Layer 2 of a small transformer language model trained on English Wikipedia (21 layers, counted from 0, width 128). Numbers have three digits each and are written without spaces.
A neuron's activation on a vector x is GELU(weights . x + bias), where the dot is the dot product.

Input weights of the MLP neurons that the questions are about. A number n stands for (n - 500) times 0.00088.
n12 (bias -0.073): 599506637292622442484608797570323259261390481611654614458765808748521431401447424238563648679396215435537438583178424365383543817526669334670609977061489295762426419455784577276419572467285398382395457699786563490412513327446477473546588799231389258577294545531530678648445487671448334416455749541462612465458577432538275453545194512718563415660537377600578686574565386601500651381691
n93 (bias 0.032): 537447767301402368379656574600408433467508457520699476627542469422623481591487647396551509337417432346461433603531588315512447867597250466507695462616417315485795574533699530514530340486474584511324504424437339458686477764522619633565358430488442598316553514373437456468497554535600389652385453436635645491401430205452290348553521658507555505468569412341554279658415669330543497412466
n106 (bias 0.067): 464590662308617558562395492472682671552347347546496637590399421380484305552339350590558533362648435350400433566612661241441701306392465546530777441462491427747461470550699760475361390386556255574446508653599500425380658266624373522354448477500381292609344353476484447704471474720321389505600601503496607528682461316453619555341505550422550553569407511428602656627690442633256651634626
n124 (bias 0.009): 387252479603321441395734465491431313508586422581666495414677553667489519525557660542710603292597576713459476462071582383436500483587673654557265565741547622500692500492468377713457566492283625440271491390643381463546715877411594590794471751472387436114695417298422434554520368424692604557461540530571496449246445550411481597318535535449530489450574117528631413404362702510534812391469
n130 (bias -0.015): 363591460414339388393759689429203265473394447486563550737801778719433544428455760531575837421237491337452489494452683505343446940554419689677620647191522234689600487509703521695500380201308719425365467443568395287476590500598605616317120543595623366550656448169413345315449520439774322555508606462466685524270537219506462599728518529369699562515574399440664318751608732261386785324500
n172 (bias -0.046): 462473478432419488435489488588341404395272495473430791541684527648395354525415366480456600578445387427545522470351667415357537669548466601605654622247563438319523538524581391423234442314382451424570516625575491577392490402565553475476365733453222484724449529411427626463517373467643333398675753376339572662394562500575562387273456411895562519467447467717581554626594682676343555613417
n210 (bias -0.017): 567383623531558384500627638492535374316479459416598500479540672781591507693195288521463635321472352500658593404459522277479523500533671477578397750350500509690377534739607449450532493559269574659360732536623599537551476417491725487669487507618579339487443425505449653342486412481442580580410600495150529431385354527453424378416355459679464643584503258471457582262272468557588748421787
n241 (bias 0.050): 299482448489308492420530538515183333497425441349631664491504782455528582403691550510568473417452545366444500471424407489456623674468564331457841493454522360431597514639611359552421439489274514276500549581585556590385493416300279545562317392512478233667264500546360647370407490536796445427491596573475482545360606485537565435571496601624713518555445475780688523643376676437526618623453
n246 (bias -0.005): 484474437448280495523551583439236257584590500711512425536632437663389459394538365458414567496404428586477534879327602196330284645577485632524704577489569542426594586554564539472348346278097438304508421394573540752404488790375594505745528746574554655352521539256409738633255368648556227474631510458612585490322465601871333443516615410873515484337479377713739455567461492403559519562460
n263 (bias -0.072): 463425681371523523547417362548376478477330557618344580483594389622313359405693346293667640446391565414547762484547693546335472504554549632490532299326476601262464583649461464692563341448435612423635552504513530334591493426402763609439455440639519488520599424196426597415358510550487475406660607510723490513528208475845437305447568286518500423443416560561568610725370524392663411548584
n272 (bias -0.088): 617339328450488674472572585581371508466504391548581787354504506821548503591388467342363564569405288470683664658504456300463485585407439233471561676377331553573704529731641463262372273586439535538507500676390504646585408470472755500622395679428472451555463416514569584640454515653413605560465500561320288491645629481592418479720398571903504575537381482440451491491371581354684572622587
n316 (bias -0.107): 488392416500564730694584500513481392417482500538689477408666596394607574614553581481495551692288157444768606514631541570591414702247195532330504789254407220405475372293649570426403580456639406538535638561343515541731371773479608579623406520238536577755607511511736348611633591357537566505234460494504384540629539196658560590392188485683421375525469647249476494599504700538521351447672
n379 (bias -0.024): 222509887515440416492444623599564485490572490476507595477492512427453276583540276490676505304585577684431500623279540199508551390408554371611523429447533512569597524469484807608221606603138419470559566527745531326451463474298552579480613511385552251286504427430508497394329485461520500665612540518723714415545393559463471479521460615451579570655516261413489491503438674445381612494689
n421 (bias -0.037): 523558553589489543884432492557389474416540477539480594555741393561572427624391483507470488431541363478462486642524507552555547544600302638447500430507542380402543506498465398666349472493581450381325492563482427414596552589401500441474511493577517570596485411544605389446470544482458439497536580491534481485401458356489387474518589470490364587557492554509427399553513404388565511430466

Each question shows a token from some text and the vector x that enters the MLP there. A number n stands for (n - 500) times 0.015.

"ut": 537502484507531478465486463486488464514471731533469488503508488544497494444503511504557526485528533488415555476557490496543484492557512493496447530484505504496495678508419476496523505565520541488476429427499497478454518509702485365472484521500499579515593612348481516454499664507499495380540388502478533313471499541428528491490558522471447612449500536550384494519501464481482549500474
Which of these neurons fires most? n263

" discuss": 559507502424504483515503502495487474487441690500423425503537515497514495469496507508579459491534488475438381437535469569575489534543510498502530498461500491533513623503573490485506474503539557475488438409446474481470536488624464417453465455492500544543540582494502536449478659526535506481526452495516527295482516439439534511508499532413505597528500571510364488517505484522559470500493
The two highest activations, in order: n130, n93

"i": 519512540535515486521485484498516452535495613548448489502504467501511495461482506481497436504520473505458463601550503499449478492576496466495462457521502523483520729512441474484503475577496520497510350424476505500455522493573532293498566605502500573439582587551483511519520644508485503353525228502543504275485494603409503486503591505495472625443500487464354493513492464514573461503508
Which of these neurons fires most? n246

" with": 532485547534544505513497484501493460508515775540450482497515489530519494435491522485497495494493493472496487431519454631584478527513516490492481547444500478487505626493446484473512473552550476482514459505417509506497491515597468274510567541494500588500521618564513522501486628511583494237524155495589479308497507569360553490524496551538486626479500510474140497530487486549536381500528
Which of these neurons fires most? n316

"rog": 560495467536521469472511501510480532466519735494432466500479480529509496514480472491492460486502470477435538557507479462535503504590512482496476495496503499506523601514444504501498509481484552494495440444533487525452475486648507414491551543506501575465558644524478525493501611510554506487510358499518521286451512628438541465507537537434479623483500437492404493512506502444527498499472
The most active neuron and its activation: n246, at about 0.23

" St": 531505519586487487450487456505501491509498559505406511498462505509505494421501462508552464471517599498473507413514486536582493454523523454490501543510500496469473553508386506508489536594453475484538489507494528529477504475430473366513581587493498511489497485598464524459489616514596507452525266499482485298499504653353514498498529558472544618506500474572373498498497494570467551508491
Which of these neurons fires most? n379

"at": 504508505537533482510491437497512490529497740549476487502508472503503491337491479501527475485530536487443474490490509473517503480544492517501480449518503500473531750499357464485516516550492504488487403443512476490464543525646448294483506573498499559511586620425486504500526626479497491361530298497555537303474509579425579490506559540507460618416500538566391494531500488518556489499477
Which of these neurons fires most? n246

"pl": 524516497543542476478507487500475448497465644509432505501526497563513494437466470497537520480508538497457457419528489564517485491557490500504491505461502499487460644493469496515472517459490500466466384485526498519449493477709473443496528533493498527551570666477470526509514568514536502376522617497498502281474501468477558474468533532493525626512500490536423497512496539539473462499469
The two highest activations, in order: n172, n130

"w": 501520517571558485496482493493500480492469664516402517500455486500506497451557495502539463483509592507473511539537489607490508499564509462498497504402505500465460642507493474522481498515506522475478461471498518519414512487531461468474553548495501526486512546560467505493472682504582482289537519499531498294478504554404551481491560512484515622514500506543367497531497474483461440505480
Which three neurons fire most, strongest first? n263, n241, n421

"c": 529509427579535476510492515495491455506531646468400521498504485557510491488499457490492446500533544509422433493485466492516501474576502495499468473529504502474517616500415503516478528476482474489500356480543509515422492483609523274487512593491498542495568680515480491529516537523527511408507489501510522280462514657456502485493565520538492618492500421529435498519505518517497477502462
The most active neuron and its activation: n246, at about 1.1

" Cl": 532508509561488482453495503493486448518552658474475515498506498576516506482476512503502513483472550501495538361562482490534483473517507472487492551452498489470454522522414497516500502537520491479500536543517553519480450509588466327501509484493499555509491557578470523500491536506644499460507349498507451323470513568436479480488511572477542626484500502555378497505478538576495503502469
Which of these neurons fires most? n210

" the": 534508569544507495517484460494489444519483659552422510498538492510515494502450447504564479479538499488505480472532489433602493488515502462490482457535500484503535707499482496466494507609519520484547484520446521494440493442557500402501571520494500532466501594543514555480507687535532511419508342501563512270507472536275492480545473536466469625453500535497145496502486488559577449504513
Which of these neurons fires most? n379

"88": 533548497450520496537460518491529540501480535483429490503477481517502495504484496500539491477518527481474481500547467475556562453545537490491505459466501498502478469523413528521475527549535472503489466418501488472444513430620513224452525560501499518507543490505498506507498560508563478494540434499544516303493500537464542512480571538479480634433500516534249496517512454566458472501507
Which of these neurons fires most? n106

" his": 545494561549523490486515514499505442482554689529462528499508505510507497530419451499545473483499453485512421421455481462606457504534523452505472515482499486533512656497477490487488522606512543493565504497504489480453460451551477368475594492492501553489503603642515564498487607518545504437511426497542521253491496540313518496540459543447487626464500532508192495481498483526563443500478
Which of these neurons fires most? n210

" Anton": 527490531464502492460483489496502502528496556508409525503476488533498508530541475488528462483474476460427456437564505595505407500575487474490535478476498503446518646523520503516524483650534561495519394449501484509504499506553474376474466488501501535477551523596477510491495690536514503515531184503545468307471506530416520507536566557461521609484500594480373490531483513554559382502492
The most active neuron and its activation: n93, at about 0.62

" football": 501491576487562493534507464490543521518498797518447507503482483499503495389453470495529477472522485461483446490487482380543564468533534458507463534529502490529521609509385484463489509499473537518481443474494470470498497492691432312457511573502499569488534520618511495507531576500564493515514375500499486298471511584390581487498524559415473621494500498513322495517517443484452553496500
The two highest activations, in order: n379, n106

" carri": 567532558467585501461488505503491512476432690485490478502489496518510491504527532499493487484505540481487538457621477541576443471543544524492483546432503485527473489491496499498483525592513524489486445461460539496460440466650442382483525462493500551524519549557484507452513617530622492505532482500455522339470508520362532502453516520398498609523500456431373498495501470496422589498494
The most active neuron and its activation: n210, at about 0.27

"|---|---|---|---": 523524569499521498535474515480488489528514624539506470502530479535525501541508480497502526482495445493517538457599483543469506495495483487484493513470500478492449480522529503472470468465541495466467443532479526515464506501713404402483485556500501600508468641538522532496508545480570475379522405504583492357500505416409517484502502538436520629501500479494273494526486451544469480496509
Which three neurons fire most, strongest first? n421, n316, n106